Layer 7 of a small transformer language model trained on English Wikipedia (10 layers, counted from 0, width 128).
A neuron's activation on a vector x is GELU(weights . x + bias), where the dot is the dot product.
The model reads these tokens: "lan" " –" " 3" " S" "ri" "k" "and" "i" ";" " L" "y" "d" "ia" " K" "and" "o" "u" " "

The vector x that enters this layer's MLP at each token. A number n stands for n times 0.053.
0 "lan": -17 -23 -3 6 -3 -12 -11 17 -7 -13 -6 30 -24 17 -23 42 4 47 6 2 -16 5 13 -7 25 8 7 -3 -9 2 20 9 22 40 30 -9 -33 11 -14 -8 40 -4 11 3 17 1 12 -11 -47 -13 -18 6 33 14 -9 -12 -22 21 -3 30 1 20 6 -38 10 -7 24 14 -4 30 -18 -1 -17 -65 -15 15 -19 25 -3 -17 1 35 -11 25 8 6 -11 -10 -9 -22 -19 -9 7 -1 -3 18 11 10 -22 -4 -12 -16 9 9 4 -15 3 10 -15 14 19 -11 14 -9 -61 25 25 -18 -7 -3 -28 -10 -30 -1 5 -15 7 7
1 " –": -2 -19 -4 -1 -7 -13 -7 15 -4 -10 -5 19 -22 7 -22 35 1 40 4 -7 -6 -14 24 -2 39 9 4 -7 -7 -16 13 12 22 40 26 -4 -14 9 -11 -24 38 5 -1 12 10 9 20 -6 -46 -15 -12 -8 29 23 -6 -7 -31 16 -9 25 9 23 12 -34 12 -10 22 20 -6 32 -20 -7 -17 -67 -17 17 -8 11 -4 -20 -13 35 -7 18 5 -3 -9 -12 -5 -19 -14 -11 26 -10 4 18 5 13 -13 9 -20 -3 6 2 8 -8 -6 12 -12 15 25 -11 16 -12 -63 27 28 -9 -12 -9 -16 -8 -34 -4 11 -23 -1 8
2 " 3": 19 -18 -25 6 -56 -13 -9 -15 -13 -19 4 28 -14 2 -55 35 32 46 -30 -15 -11 -20 8 -11 21 11 9 -35 -22 1 -18 6 10 40 37 -1 32 21 0 -28 23 -6 3 -24 44 18 16 -16 -27 3 -34 1 14 15 -6 15 -15 40 -2 34 1 11 29 14 17 -28 11 -4 -6 2 -28 -14 -6 -18 -13 26 -21 25 15 -24 -16 40 -9 7 19 4 7 6 12 -17 -21 24 -2 3 13 5 24 -7 3 30 1 -30 11 16 -3 -1 -18 13 -24 5 28 -21 28 13 -11 0 11 3 -15 -3 -20 -10 -65 -30 -24 -25 3 0
3 " S": 10 -29 1 20 -4 -33 -5 -10 -18 -6 -26 40 -18 22 -41 9 21 39 -10 3 -3 -16 -3 4 31 -3 12 -23 -12 4 -1 22 15 23 57 -22 -3 27 -17 -14 19 2 -13 -18 9 23 27 -11 -44 4 -43 -8 35 -3 0 21 -3 40 18 -1 -36 20 2 7 28 -16 -21 10 6 -6 -3 11 24 -8 7 2 -17 12 0 -23 -12 15 2 10 12 9 1 3 13 -21 -9 7 -11 -1 -4 -2 41 19 -1 27 3 17 -10 12 22 -13 6 2 -18 -34 24 5 21 -2 -62 9 26 -14 -7 -29 -9 -15 -59 -74 8 -28 -10 9
4 "ri": -6 -37 1 16 -19 -13 -15 -30 8 -26 -4 24 -2 5 -57 3 18 55 -7 -6 -22 -24 -6 -6 -9 -8 8 -26 18 16 -8 13 11 58 49 -24 4 16 -13 -3 17 3 -17 8 -20 -5 16 -10 9 3 -22 18 10 -16 -9 -17 9 42 -22 17 23 -6 13 -2 54 -21 3 -11 29 7 5 8 4 -36 1 5 -5 -5 32 8 -24 2 -36 31 43 15 -6 -4 -8 -13 -53 1 -48 20 33 31 -22 10 14 7 13 17 30 16 12 2 -23 24 -26 -11 19 -9 23 0 -3 26 11 -16 -7 -11 -43 -5 -32 -29 4 -16 -9 -25
5 "k": 0 -15 -24 26 -11 2 -6 -28 -13 -30 6 39 -14 16 -56 19 34 19 -2 -10 -24 2 -32 -7 17 -2 17 -33 -16 14 -2 -5 24 31 51 -9 8 20 -10 8 13 -6 13 8 -1 19 20 -26 -30 -3 -25 6 40 -12 8 17 -4 47 -8 -7 17 11 -4 -41 32 -16 -1 -15 11 18 26 0 11 -41 -11 4 -1 24 -5 -6 10 -4 -38 29 15 24 -11 10 -11 9 -34 -23 -45 11 -10 -5 -6 24 -4 32 23 14 25 -8 -12 2 -1 -4 -24 10 25 -9 1 6 -11 13 37 -21 -6 -15 -21 4 -65 -39 -4 18 -16 11
6 "and": -1 -33 -21 5 8 16 -7 -2 -1 -7 2 20 -5 6 -49 11 24 13 13 -12 -27 -6 -20 -3 -19 -1 20 -38 -35 16 -7 -3 21 17 34 -16 12 4 -19 23 26 -30 12 -10 -1 13 18 -27 -6 -14 -15 4 3 -15 23 -4 -9 43 19 5 -27 11 11 -33 44 -29 23 -45 7 -9 9 -10 24 -30 -11 2 -5 8 5 -4 11 13 -37 33 22 3 -27 2 25 24 -42 -9 -26 4 -27 25 4 25 -18 13 23 2 18 25 -1 6 0 21 -14 35 43 -10 -6 40 20 16 35 -31 24 -19 -49 1 -48 -28 -17 -5 -30 3
7 "i": 1 -19 -30 15 2 14 -31 -2 2 -46 8 43 -28 30 -45 35 31 18 6 -13 11 18 -14 8 -9 8 28 -21 4 18 -11 8 38 39 24 -12 19 -1 -32 31 30 -36 8 -16 -8 12 5 -58 -2 -11 -31 14 15 12 14 -4 -7 30 4 19 -4 7 8 -39 11 -8 10 -42 -20 -14 2 -2 8 -47 -8 0 -4 -10 -12 -13 -23 5 -43 30 15 -13 -21 -6 0 5 -17 10 -4 -13 -17 15 -21 2 24 28 16 -9 35 5 10 22 13 15 -4 11 31 -9 -4 13 2 14 33 -30 4 -9 -24 -7 -52 -16 6 16 -12 7
8 ";": 3 -18 -33 3 -19 14 -2 8 9 -19 -19 18 -3 -2 -37 21 2 18 -22 -12 -15 -10 32 13 16 29 13 -5 3 7 -30 31 3 37 30 -9 29 -6 -22 -26 46 -8 -30 -19 -21 28 25 -23 -23 -18 -24 7 7 -13 3 11 -19 18 -10 4 -5 13 -17 -22 18 -14 17 9 2 26 -10 8 -13 -64 -7 17 5 24 -34 -6 -13 37 -9 6 -3 4 -5 -5 18 7 -20 12 27 19 14 7 -5 8 9 18 30 5 34 -8 6 0 -10 29 -18 18 16 -6 13 -7 -27 17 38 -19 -17 -3 -30 -14 -39 -30 -3 -35 -23 11
9 " L": 36 -18 -15 22 -53 8 1 -12 -10 -27 -20 4 0 13 -53 14 37 29 -23 -51 -14 -20 19 -12 13 6 6 -18 -33 19 -5 24 4 13 41 -26 -8 5 -5 13 29 30 2 -5 32 37 20 -15 -49 4 -43 3 9 -17 3 11 -12 38 19 10 -17 28 -7 -6 33 7 -33 24 7 -8 7 3 7 -1 17 5 -17 5 -18 -19 -50 33 10 8 13 13 31 -13 25 -23 -4 -1 4 4 -18 5 9 19 8 12 -1 -7 5 9 13 -11 9 -2 1 -5 13 8 13 9 -71 19 -12 -15 -11 9 -11 -7 -33 -52 -1 -24 -14 17
10 "y": 7 -44 -16 0 -11 -33 1 -10 -21 2 -48 23 4 18 -56 15 16 6 10 -5 -8 -2 17 0 1 -13 31 -10 -12 55 13 1 5 38 57 24 20 1 -13 -2 1 19 -3 -17 -10 25 25 -20 -21 2 -14 7 13 14 12 16 18 8 -6 12 -19 44 -16 7 35 12 32 -23 5 -12 34 -18 20 -10 -21 46 -16 12 -14 -7 -38 -2 13 -10 58 23 -38 -28 7 -3 -12 -1 -13 -2 -33 8 7 0 -7 24 26 6 -3 0 -25 -33 -9 5 -36 -18 23 9 16 -7 -18 26 13 12 -4 25 -7 6 -38 -49 -36 -18 -31 -24
11 "d": 2 -37 -11 -13 -2 0 -21 13 -26 -10 -17 19 -10 32 -77 2 26 -7 -33 -22 -23 9 6 -8 23 -19 40 7 -40 -4 -16 -15 11 19 40 -14 30 7 -26 -17 4 -5 25 -29 7 13 9 -33 -13 22 -19 16 17 -6 15 0 11 33 8 0 -17 -1 -24 -10 23 -12 -25 -23 -12 24 23 10 -3 -15 8 -11 -32 24 1 -5 19 32 -4 59 20 22 7 -8 6 18 -24 -4 -26 -4 -13 18 8 42 -9 14 14 -2 16 24 -5 -54 -6 -4 -28 14 43 11 -6 18 7 19 46 17 -18 -18 -27 -19 -14 -40 -30 18 -17 10
12 "ia": -1 -2 -38 26 2 0 12 -17 -4 -24 -26 29 -17 36 -43 30 9 12 -13 -22 2 9 10 -8 -8 -5 25 -5 -14 30 -23 -5 19 32 41 -12 32 -12 -2 36 12 -23 -8 -14 0 10 10 -29 -4 12 -30 21 14 1 11 0 -15 24 15 2 -6 13 -13 -20 14 -22 19 -9 -18 1 25 -45 34 -55 -41 13 -7 8 6 -38 -27 16 -16 15 19 0 -17 0 23 5 -18 -1 -5 -9 -19 18 14 16 11 9 27 -25 17 6 23 -14 13 19 7 27 37 -4 22 18 -4 -5 28 -6 -12 -19 -42 -23 -52 -9 -7 25 -31 -13
13 " K": -11 -14 -9 14 -15 -18 -16 -18 -18 -14 -24 23 -18 -8 -43 17 8 14 -12 -32 -21 0 -1 -3 14 2 12 -9 -24 8 -5 6 16 15 67 -36 6 7 -20 -7 49 -20 -13 26 17 35 18 -8 -20 1 -29 13 15 -32 -8 10 -13 52 10 -2 -19 22 -2 -24 38 -20 -8 5 -2 7 13 4 30 17 4 -15 8 17 -21 -6 -4 1 -23 33 21 8 -6 -1 30 3 12 -20 -14 -5 -7 20 15 27 8 20 15 6 29 20 10 0 22 -1 -31 -16 39 -15 9 -6 -23 11 21 -6 -2 -25 -49 22 -71 -45 -10 -13 -45 3
14 "and": 11 -22 -17 -16 -14 -8 -8 -4 12 5 -20 31 -9 12 -54 10 41 -21 9 -35 -6 17 -7 8 -14 12 19 -32 -24 25 -14 -2 22 11 38 -25 6 -2 -39 13 26 -10 12 10 10 14 15 -15 -10 -17 -6 -12 -21 -16 48 21 -27 43 28 -5 -12 5 24 -34 48 -15 24 -29 8 1 20 3 8 -24 -12 -17 -1 15 7 3 -13 2 -19 16 28 1 -14 4 38 14 -36 -2 -37 7 -29 9 4 9 4 37 34 16 -1 16 9 -2 8 6 -17 21 30 -13 -8 17 0 8 32 -35 -3 -10 -35 28 -60 -51 -24 2 -34 5
15 "o": 2 -13 -20 3 -16 19 -14 -14 8 -9 -13 28 -40 27 -23 11 52 2 6 -26 23 17 -4 -3 -9 15 18 -12 -1 29 -32 -1 34 30 24 -16 39 -4 -12 36 20 -28 0 0 -7 5 32 -18 -18 -15 -17 3 -12 -8 20 -18 -23 36 -1 9 -2 15 18 -29 21 -8 26 -19 -7 1 17 6 27 -39 -24 3 4 4 -8 -2 -29 12 -43 0 16 -20 1 4 -5 33 -22 -3 -22 13 -20 18 0 6 16 41 15 -14 18 2 11 7 6 20 -7 6 34 -8 -2 13 -20 7 20 -51 2 3 -23 -4 -78 -24 -28 8 -20 12
16 "u": 15 -40 -34 -7 -28 30 3 -18 5 -33 -4 40 -22 14 -21 12 43 5 -24 0 23 12 -1 4 4 5 11 8 -25 45 -32 -1 22 6 50 -8 36 1 -49 38 24 -19 16 -12 -6 9 25 -52 -27 -19 -4 -5 7 -3 28 -26 -22 36 10 2 -23 16 -4 -16 22 7 16 -18 0 2 16 16 17 -7 -29 3 10 18 -35 -3 -21 5 -36 1 8 -25 -16 -4 14 16 -15 6 -36 0 1 11 -5 9 18 31 1 -6 23 8 5 -3 14 25 -1 13 9 -9 18 13 -21 11 31 -30 -4 -21 -5 -3 -73 -37 -16 21 -6 1
17 " ": -3 -38 -45 -3 -10 14 -21 -20 16 -16 -36 23 -8 -1 -18 -2 7 44 -48 7 12 -4 13 -11 14 27 19 -5 -24 3 -11 -4 10 21 49 -48 -17 15 -28 14 1 -3 3 2 -5 -4 46 -28 -26 -20 -3 6 26 16 3 22 -23 14 -11 33 -14 26 -11 -20 25 -1 9 -43 16 9 -4 3 19 9 6 4 -2 4 -8 10 -2 41 -19 -13 17 -13 2 -19 31 18 15 2 15 17 11 -4 9 3 4 23 19 -10 31 9 -21 3 6 12 -1 11 2 5 10 -9 -36 16 9 -27 -7 -8 -34 14 -94 -5 -10 4 -7 2

Each question shows the input weights of one neuron of the MLP. A number n stands for n times 0.017.

n107 (bias -0.204): 19 9 7 -20 14 22 -18 4 2 -1 29 -11 -14 34 16 -7 8 -12 23 21 15 -10 -13 8 -4 -38 -29 8 6 -26 36 45 -45 -13 -14 -9 -43 13 -16 14 -2 1 41 -20 -20 27 11 -10 -21 31 26 -32 -6 -37 -26 13 6 31 24 -25 26 -17 -27 -25 45 0 -5 21 6 -22 22 -4 -2 -37 -17 5 8 6 15 -20 8 48 -14 21 36 43 -5 -5 10 20 -10 -23 13 10 28 -21 12 1 -24 -9 22 -9 38 21 -14 38 1 22 9 30 -5 -3 -17 6 34 -10 -7 -41 2 22 -2 5 33 18 11 11 -26 -1
Which token does this neuron like most? 6 "and"

n411 (bias -0.136): -29 9 2 -16 5 -11 -7 -2 -6 -2 4 5 23 8 2 -37 -19 -40 14 -6 -11 -5 -14 17 16 -13 9 11 -30 14 1 -4 15 -11 4 -26 24 -13 5 1 40 -3 -4 3 -49 -26 -6 5 -23 39 -27 7 -13 10 -21 -46 17 33 16 -54 -10 -9 24 37 -18 -9 -2 2 20 -9 43 -47 14 -5 -1 -8 -4 -25 -1 30 1 2 9 17 9 14 -32 -24 -3 -6 -7 -3 -4 -3 9 -26 -18 1 -28 6 -3 -21 0 12 4 30 -17 2 27 -10 22 -7 39 29 44 -23 -2 26 37 -12 6 34 -22 13 2 -5 30 24
Which token does this neuron like most? 6 "and"

n90 (bias -0.236): 2 23 -16 -21 22 27 -20 12 -10 6 24 -6 4 23 -11 16 -10 -2 -7 1 17 8 -22 -34 -1 -5 -34 56 1 -7 -4 17 -17 -22 21 46 14 16 -3 4 -7 27 21 -22 -23 7 -27 15 60 -22 12 -31 13 -10 -23 24 5 32 19 7 -32 -17 -2 15 2 -17 -8 -4 -41 2 -31 18 9 -23 23 6 -48 15 39 -2 -12 47 33 -13 -10 28 0 -1 38 -9 22 -44 25 17 9 15 -35 13 -9 9 -15 11 3 -15 15 8 5 -8 23 11 -23 -31 -8 21 -2 1 15 -1 8 16 -4 -14 -33 36 16 -39 1 -6
Which token does this neuron like most? 8 ";"

n347 (bias -0.134): -38 25 -9 43 13 1 11 5 -18 71 -22 -1 -24 -17 -1 9 -34 14 8 21 -27 9 5 10 10 13 7 -29 -15 44 3 -16 -40 -27 -21 26 -13 -11 -5 14 11 -18 6 23 -10 -4 14 -5 5 27 -5 -13 31 12 26 -37 -25 -39 -32 37 31 17 16 -24 -13 27 -18 13 5 9 -13 -34 11 -10 11 -6 -2 14 10 -16 16 28 -2 0 -8 11 -20 26 -30 8 7 36 -26 -16 50 1 -25 -4 -18 11 -9 -28 -28 -8 -1 -1 -44 22 2 -51 -1 -5 34 -5 23 22 3 -9 -6 -22 10 5 2 -4 -5 16 8 -10
On which token does it fire most, and how strongly? 0 "lan", at about 2.9

n355 (bias -0.212): 31 21 34 1 -20 -7 12 9 -5 10 -1 15 6 -3 11 1 15 20 -3 14 -2 -7 1 -7 -30 21 -4 16 25 -1 -21 14 -2 -2 -44 -34 20 2 20 -12 -9 -13 27 2 -21 -3 23 10 3 -5 -6 13 -16 32 7 -28 -6 -6 -4 -15 -7 10 20 20 15 -23 -29 -25 -7 11 20 11 5 3 -7 2 -32 25 31 -4 11 -26 -35 22 -4 -1 -14 17 7 11 -7 8 6 -45 -15 -19 16 -17 -39 18 -5 -3 -12 -49 12 -4 23 14 4 13 7 -4 5 18 36 7 22 0 -2 -15 27 13 -18 24 5 -20 17 20
On which three tokens does it fire most, strongest first? 15 "o", 6 "and", 2 " 3"

n46 (bias -0.217): 8 -5 -27 -20 -11 -40 22 -19 11 -3 16 -5 6 -9 32 -8 -18 14 25 -16 3 11 -5 -35 34 -13 -19 -24 -47 -41 -8 -28 22 37 14 27 1 29 20 13 -28 -31 -3 -24 -23 -18 -11 25 -9 29 -13 -19 29 -24 3 -15 3 -44 -1 -10 30 -8 -3 50 -10 17 -7 -4 5 1 2 18 35 6 13 -6 -34 28 32 15 17 3 7 13 8 -19 -12 15 -35 17 -30 22 31 -26 31 4 -7 -38 -25 0 -33 38 37 -29 -5 25 6 6 -13 -16 -14 25 27 3 -16 26 11 5 11 -4 -9 -15 -14 -43 45 42 -19 -1
On which three tokens does it fire most, strongest first? 3 " S", 4 "ri", 5 "k"

n266 (bias -0.168): 2 -20 -2 17 -5 0 17 24 -32 -14 -28 -11 -29 30 13 1 -3 6 14 30 -20 18 2 -46 -2 -44 -6 14 -6 2 17 -10 4 9 6 6 -23 28 83 -12 -21 -39 -13 -11 -2 20 0 28 10 -16 13 -8 28 -24 -1 6 -20 -3 31 -6 6 -9 -36 17 -9 18 0 -6 -34 -9 6 22 43 -37 -24 14 -17 -33 7 29 -15 10 32 -29 3 -38 -3 31 15 29 24 -28 -13 -21 27 -1 -7 19 -27 -8 -8 20 -19 25 22 -17 16 15 -43 10 2 25 -3 37 21 -7 25 9 19 -7 1 31 22 10 7 -3 -25 -1
On which token does it fire most, and how strongly? 12 "ia", at about 2.9

n30 (bias -0.240): -10 3 -20 -4 -5 8 13 -28 -7 -20 22 18 -18 -2 -2 -4 -28 -44 34 3 -33 -4 -3 1 29 16 -19 -19 -10 16 -5 -18 19 -4 -18 14 5 28 -23 -1 6 -2 -10 -16 -5 -20 -10 -23 15 -6 -16 -1 29 -5 -30 -13 33 -31 -33 -25 30 -9 28 -25 -26 7 -30 -18 -3 23 -15 -12 -34 37 5 22 1 27 21 10 -23 -6 -41 32 9 -14 4 -1 -20 12 13 20 -23 17 22 -42 37 21 16 -2 14 -13 8 -32 -17 -26 25 9 -15 5 54 13 -34 53 -1 24 -32 -22 -1 55 10 0 51 27 8 3 9 13
On which three tokens does it fire most, strongest first? 5 "k", 11 "d", 7 "i"

n159 (bias -0.146): 20 -16 -52 -17 0 11 -5 15 -16 -12 -6 24 -1 -3 2 20 -8 9 2 -8 -3 7 -18 11 11 16 18 -44 -14 9 3 -29 -9 -25 -2 20 20 -7 -8 -11 10 5 42 12 4 -28 -2 16 22 -30 16 4 -10 -10 -10 -6 19 -6 9 12 0 10 23 -15 12 -30 -15 5 7 0 -17 1 3 -14 10 -12 13 -10 19 2 38 -49 -8 -15 -16 -37 -19 16 -1 -3 -33 -6 2 11 -1 -3 -22 6 2 -29 -11 13 -40 7 30 41 -46 37 -22 10 18 8 -11 -19 26 -7 -13 -11 42 13 -10 7 11 31 -9 4 -6 14
Its two highest activations, in order, are on tokens 6 "and", 14 "and"

n128 (bias -0.125): 28 18 -46 18 1 -5 51 7 -9 -4 19 -29 7 16 -10 24 18 14 35 24 14 8 6 -16 -6 3 34 36 7 -10 -2 27 -3 -9 -8 -13 0 11 3 14 13 3 10 19 0 9 4 -5 0 -7 35 -1 2 -6 -10 -19 23 1 7 11 -38 -13 -5 -2 11 -35 -16 34 30 -1 -34 15 4 16 10 8 29 -31 7 -7 11 -15 14 -2 -20 2 -1 -35 9 -2 -34 17 -51 7 -32 -6 -11 -6 -33 -32 3 6 -28 -2 -5 -23 33 15 -32 -17 4 8 -23 31 -8 -10 -24 -36 19 5 37 23 -29 -19 12 40 -7 -17
Which token does this neuron like most? 16 "u"

n305 (bias -0.167): -22 1 -16 -3 -3 -5 6 25 -28 -29 15 9 20 4 -16 -16 -1 -15 16 9 -17 24 -11 29 -13 -22 33 20 -15 -36 30 1 4 11 -13 -8 -19 -4 -17 -41 19 13 -9 55 2 28 -3 -24 17 -29 11 -2 -30 -36 -9 23 -7 -14 -2 -17 45 6 39 -23 -10 26 47 0 -9 -21 12 -7 35 18 -2 18 11 -16 1 0 -13 -27 -5 -7 36 13 -31 37 19 6 27 12 -10 -15 12 -31 22 -17 4 29 -19 -27 31 4 27 -6 6 -14 -17 8 -11 19 -20 13 -6 -19 -18 -8 0 -12 -5 51 -4 4 42 -22 -15 11
Which token does this neuron like most? 13 " K"

n213 (bias -0.235): 0 10 27 -22 12 -30 -3 -14 -21 -2 0 -5 11 -1 -2 14 15 21 14 15 9 18 -11 -16 9 -4 -22 -31 1 19 28 8 13 0 -13 -49 -18 -24 -9 -14 10 -14 -14 35 4 23 13 -6 5 -1 -11 -21 11 13 -15 13 -2 -43 -9 -31 -33 -11 -19 -20 5 -19 -17 20 -27 35 -18 6 2 26 -2 -48 8 15 -58 -25 -9 16 15 5 40 -2 -2 48 -13 43 18 -28 -29 28 13 -10 17 12 1 13 3 2 5 17 27 10 8 10 2 5 -17 -18 -22 1 24 15 -10 5 49 -15 42 -16 38 35 14 -27 -16 18
Which token does this neuron like most? 13 " K"

n388 (bias -0.185): -8 17 -9 19 18 8 -2 -6 11 -12 -13 -6 -17 -2 8 28 -57 7 3 -8 -30 9 -26 19 17 7 12 -8 -11 -2 26 -12 13 36 9 14 -3 1 -14 -1 40 -30 8 18 -20 -33 5 21 -16 24 41 7 26 11 -61 -17 20 -12 39 19 1 3 -37 12 16 -6 -11 -10 -36 -17 6 -7 -5 -4 -20 13 -20 17 -15 7 -12 -1 1 5 -41 -10 13 6 -28 1 1 -38 0 1 3 -54 25 -31 -24 -12 -10 22 15 35 14 33 20 -26 38 -44 -19 38 -14 -15 30 11 23 -12 12 13 -22 11 1 -16 19 -13 -35 6
Its two highest activations, in order, are on tokens 0 "lan", 13 " K"

n406 (bias -0.095): -20 3 -10 8 9 -15 -8 -2 30 -29 11 -38 -3 -7 -4 -18 3 6 -4 -9 21 -7 -11 -1 8 -2 1 -31 22 13 11 -3 -19 -30 -31 15 -22 -21 -16 1 -20 -8 -20 -10 11 55 -13 1 4 -16 -22 -24 -35 -9 -9 17 -10 2 -4 -30 11 -22 36 -45 2 19 27 9 -16 -9 30 17 6 -36 -41 -2 17 39 -24 -28 49 -11 27 19 -20 18 22 -5 -1 29 24 58 21 10 26 -1 8 45 -6 10 -3 8 -22 4 10 39 29 20 9 4 -8 -4 -41 -11 -28 33 -11 12 -12 -26 22 2 6 31 6 -10 4 -2
Its two highest activations, in order, are on tokens 8 ";", 1 " –"

n134 (bias -0.211): -20 20 -11 -28 1 13 19 -1 4 -29 -19 -6 23 26 -18 8 -24 3 16 26 -8 17 -18 -15 11 -5 21 42 12 32 -1 -6 8 13 -6 -6 -19 -25 44 23 -2 -20 3 15 14 -38 -40 6 -36 -27 31 6 -5 11 4 2 24 -21 -15 -25 -2 -23 1 35 -31 -36 -14 -5 -27 -4 0 5 -20 -12 -6 48 21 23 6 13 -32 10 -18 49 -23 2 14 34 -13 22 25 -11 -22 23 -13 -11 32 -13 -15 6 -33 -11 17 -6 36 5 -31 -5 12 -8 42 -30 9 18 15 -19 14 -4 52 32 -24 24 -9 3 4 12 20 -33
Its two highest activations, in order, are on tokens 12 "ia", 15 "o"

n215 (bias -0.259): -2 48 -15 -45 0 18 37 3 -19 -1 -8 21 35 22 13 -44 -11 -9 -7 28 -18 -7 13 -6 22 34 -22 54 -13 -8 17 -50 -43 -37 9 -1 -32 1 22 18 -12 -13 -4 -17 12 17 -2 6 10 16 -9 -20 12 6 -16 -17 9 9 31 45 -12 18 -1 21 1 -1 8 -16 -1 -10 -14 -4 -4 -56 25 26 -38 -29 -1 8 -35 -37 15 20 17 32 13 -6 -17 -1 -17 26 2 -3 -21 13 11 36 28 -17 9 -30 -8 -2 64 19 -20 -5 40 -35 3 5 -25 15 -4 -31 15 -30 -3 32 1 5 -6 3 34 45 -4 35
Its two highest activations, in order, are on tokens 12 "ia", 9 " L"

n341 (bias -0.216): -5 22 -29 5 -12 12 1 16 22 18 1 -14 38 -22 -16 13 22 -6 18 27 -7 -17 -4 -23 -40 13 15 15 5 28 -6 9 12 -20 -55 -17 -22 14 -6 29 -17 -9 -3 37 1 4 -40 19 -4 -16 1 -10 14 24 19 -26 4 4 0 12 34 -23 -27 -22 -7 19 32 6 20 4 -11 16 10 -5 32 15 -18 41 -18 69 -6 -6 18 -5 -4 -17 29 7 19 -6 11 -13 -30 8 26 -9 11 -23 -16 4 25 21 30 13 6 -18 12 20 -11 -34 -10 -33 -1 -13 -13 35 35 -9 -10 -12 22 -1 21 -9 -6 -22 -6 -50
Which token does this neuron like most? 4 "ri"

n258 (bias -0.085): 12 -14 16 -29 14 -6 -45 3 9 3 1 -13 -4 -35 -3 -1 1 8 -4 21 3 -32 43 -3 6 25 -7 51 20 41 -22 -9 -36 -16 -34 -18 53 -10 1 -58 60 36 0 -3 -19 -10 17 -8 21 7 27 8 -19 24 -35 8 1 15 -4 16 -3 -20 14 20 -5 9 -6 21 18 21 1 -6 -5 -80 21 15 9 -12 -30 -1 23 26 22 -19 1 -2 -31 15 10 33 16 -31 6 -6 6 -13 -25 -3 2 -6 -17 2 13 -8 -29 1 -17 -1 3 -9 -11 -1 -22 -5 -19 11 29 1 8 -18 -8 37 8 7 49 -8 -11 6
On which three tokens does it fire most, strongest first? 8 ";", 1 " –", 0 "lan"

n278 (bias -0.170): 20 18 -31 -7 37 -9 -19 2 1 -1 21 18 -20 -20 -9 -24 -10 -18 7 36 -7 -13 -24 -8 -6 -4 -16 34 -36 -5 32 11 40 -15 -6 10 8 20 22 -2 17 15 14 4 -38 5 -3 -2 12 0 24 20 13 -18 -6 -8 28 30 6 14 -21 1 -24 17 -4 -18 -3 -24 17 3 4 -1 -4 -5 -55 39 -3 -13 20 42 6 -40 18 -33 16 28 8 -29 24 -32 -7 -1 9 9 14 -43 -9 -17 -11 -40 17 10 -34 22 1 6 -4 33 -1 62 17 18 -4 -25 29 -13 10 -20 -32 10 23 11 -1 -4 8 16 14 14
Which token does this neuron like most? 10 "y"

n230 (bias -0.180): -3 -20 -26 -18 2 -29 12 17 18 -32 -5 -36 63 -4 7 0 -21 -37 9 -10 -4 -26 -22 -18 -18 1 11 -16 31 14 -7 -40 47 30 4 42 3 -14 22 -8 -18 11 15 -28 32 20 -17 22 10 -9 -6 -15 -7 7 5 -19 -42 -25 21 -29 44 34 4 11 -42 16 -41 -8 -14 5 15 2 -7 -4 28 4 9 8 -37 24 -7 -25 -10 17 11 -5 -18 -24 20 16 -5 27 21 42 -28 -36 23 14 15 -29 -18 -16 1 21 -7 -13 -9 25 10 -21 -16 1 9 1 -23 3 32 32 2 9 4 13 -1 18 15 6 48 -27
Which token does this neuron like most? 10 "y"

n323 (bias -0.104): -24 13 6 -8 -24 -5 -11 9 7 5 7 -23 -15 -5 31 -23 -4 -22 -7 -30 2 8 -31 14 33 -26 -17 -18 -6 1 -34 -20 -2 15 21 15 20 9 18 -13 -9 7 10 2 -9 23 -9 2 18 9 19 33 28 14 -20 -8 10 12 9 20 -8 -10 2 -9 54 14 -8 -18 -7 10 -15 22 19 26 -25 16 -18 -11 24 -40 -15 9 -11 -8 -19 10 42 -2 -17 -5 -9 5 1 -15 -49 -46 7 -5 23 -22 -12 -11 -5 -12 63 -11 14 2 -39 -16 -2 29 -20 1 -5 5 -17 19 16 0 39 5 -18 -1 15 -8 25 -47
On which three tokens does it fire most, strongest first? 3 " S", 9 " L", 2 " 3"

n461 (bias -0.194): -11 -5 8 36 4 49 12 20 6 -5 -10 -13 12 -5 50 17 -25 -12 -1 20 5 28 20 -1 -2 3 31 -4 6 28 -4 -2 -3 -34 -9 -5 -8 29 -28 -16 -60 5 51 19 10 18 19 -37 -22 7 1 -16 7 10 -59 -20 15 -13 44 -13 -6 14 -18 -3 14 0 8 1 -21 -1 -33 -29 -20 2 3 -31 -11 -3 -17 -19 11 2 27 -32 49 5 -33 23 -15 15 -9 15 27 -18 -58 33 1 19 -3 -42 -16 14 -42 15 -41 -6 22 47 -17 -18 5 22 -5 -13 -15 5 -14 7 11 25 -6 -17 20 -3 -18 16 23 3
Which token does this neuron like most? 10 "y"

n129 (bias -0.184): -5 0 -16 -6 -4 -9 20 -5 -36 -13 -10 -9 -4 -49 29 19 -15 -24 47 -3 -10 16 -9 -28 -2 -14 25 -2 -32 7 -2 -26 2 30 -10 13 18 -4 48 -10 40 -1 37 24 3 -2 -5 -10 -8 -14 -32 -34 -5 15 -13 6 14 8 -1 -14 7 4 -22 9 -14 -34 -10 24 31 18 10 10 10 7 -1 -7 -8 5 25 -18 -23 -69 11 -36 7 42 -8 -27 -12 3 27 -12 -15 10 37 -15 -33 -6 -12 22 28 -7 15 3 -1 34 19 12 29 34 19 -1 5 -10 -23 42 -11 2 -23 16 28 0 17 -31 26 -3 24 -22
Its two highest activations, in order, are on tokens 10 "y", 5 "k"

n490 (bias -0.182): -22 40 -5 21 10 1 -2 38 -21 0 22 2 7 -50 -24 2 -34 16 -10 7 -32 7 3 14 5 28 9 12 -16 29 9 24 -22 -7 -21 21 -38 23 27 28 2 36 -1 -5 9 -6 -23 26 12 -37 46 -6 48 15 13 -38 -32 7 1 -26 10 -11 2 -15 -11 -2 20 26 -35 8 -3 9 2 11 10 -11 22 21 4 -19 -9 -24 5 29 -15 -30 16 5 -3 -35 -6 -44 -16 -18 15 19 -8 5 -65 -7 -3 4 27 48 -36 20 -5 -19 -20 21 9 -1 -24 5 1 -8 37 -32 0 -11 2 19 10 27 -17 -1 -33 40
Which token does this neuron like most? 0 "lan"

n337 (bias -0.096): -16 -21 -10 47 -17 -5 18 -15 12 -15 22 -25 -18 -9 4 -9 -15 19 -1 -18 -23 25 -1 20 46 9 3 10 -3 -18 -44 -11 -25 -26 4 14 -8 4 -29 -25 5 -3 -2 7 6 -36 -7 16 -6 -24 -11 38 36 -23 -40 26 -2 -7 19 -32 -11 16 -21 7 19 -7 -11 10 -28 -22 -19 4 -1 39 -45 11 24 -26 0 -19 17 -5 35 10 20 -6 -10 -2 6 30 -4 -25 -9 22 -9 -3 -20 -22 47 -47 -5 -2 -11 0 6 -7 30 -2 7 -11 10 38 -11 27 -3 3 -7 -14 31 29 10 -8 3 10 -21 14 -6 7
On which token does it fire most, and how strongly? 13 " K", at about 2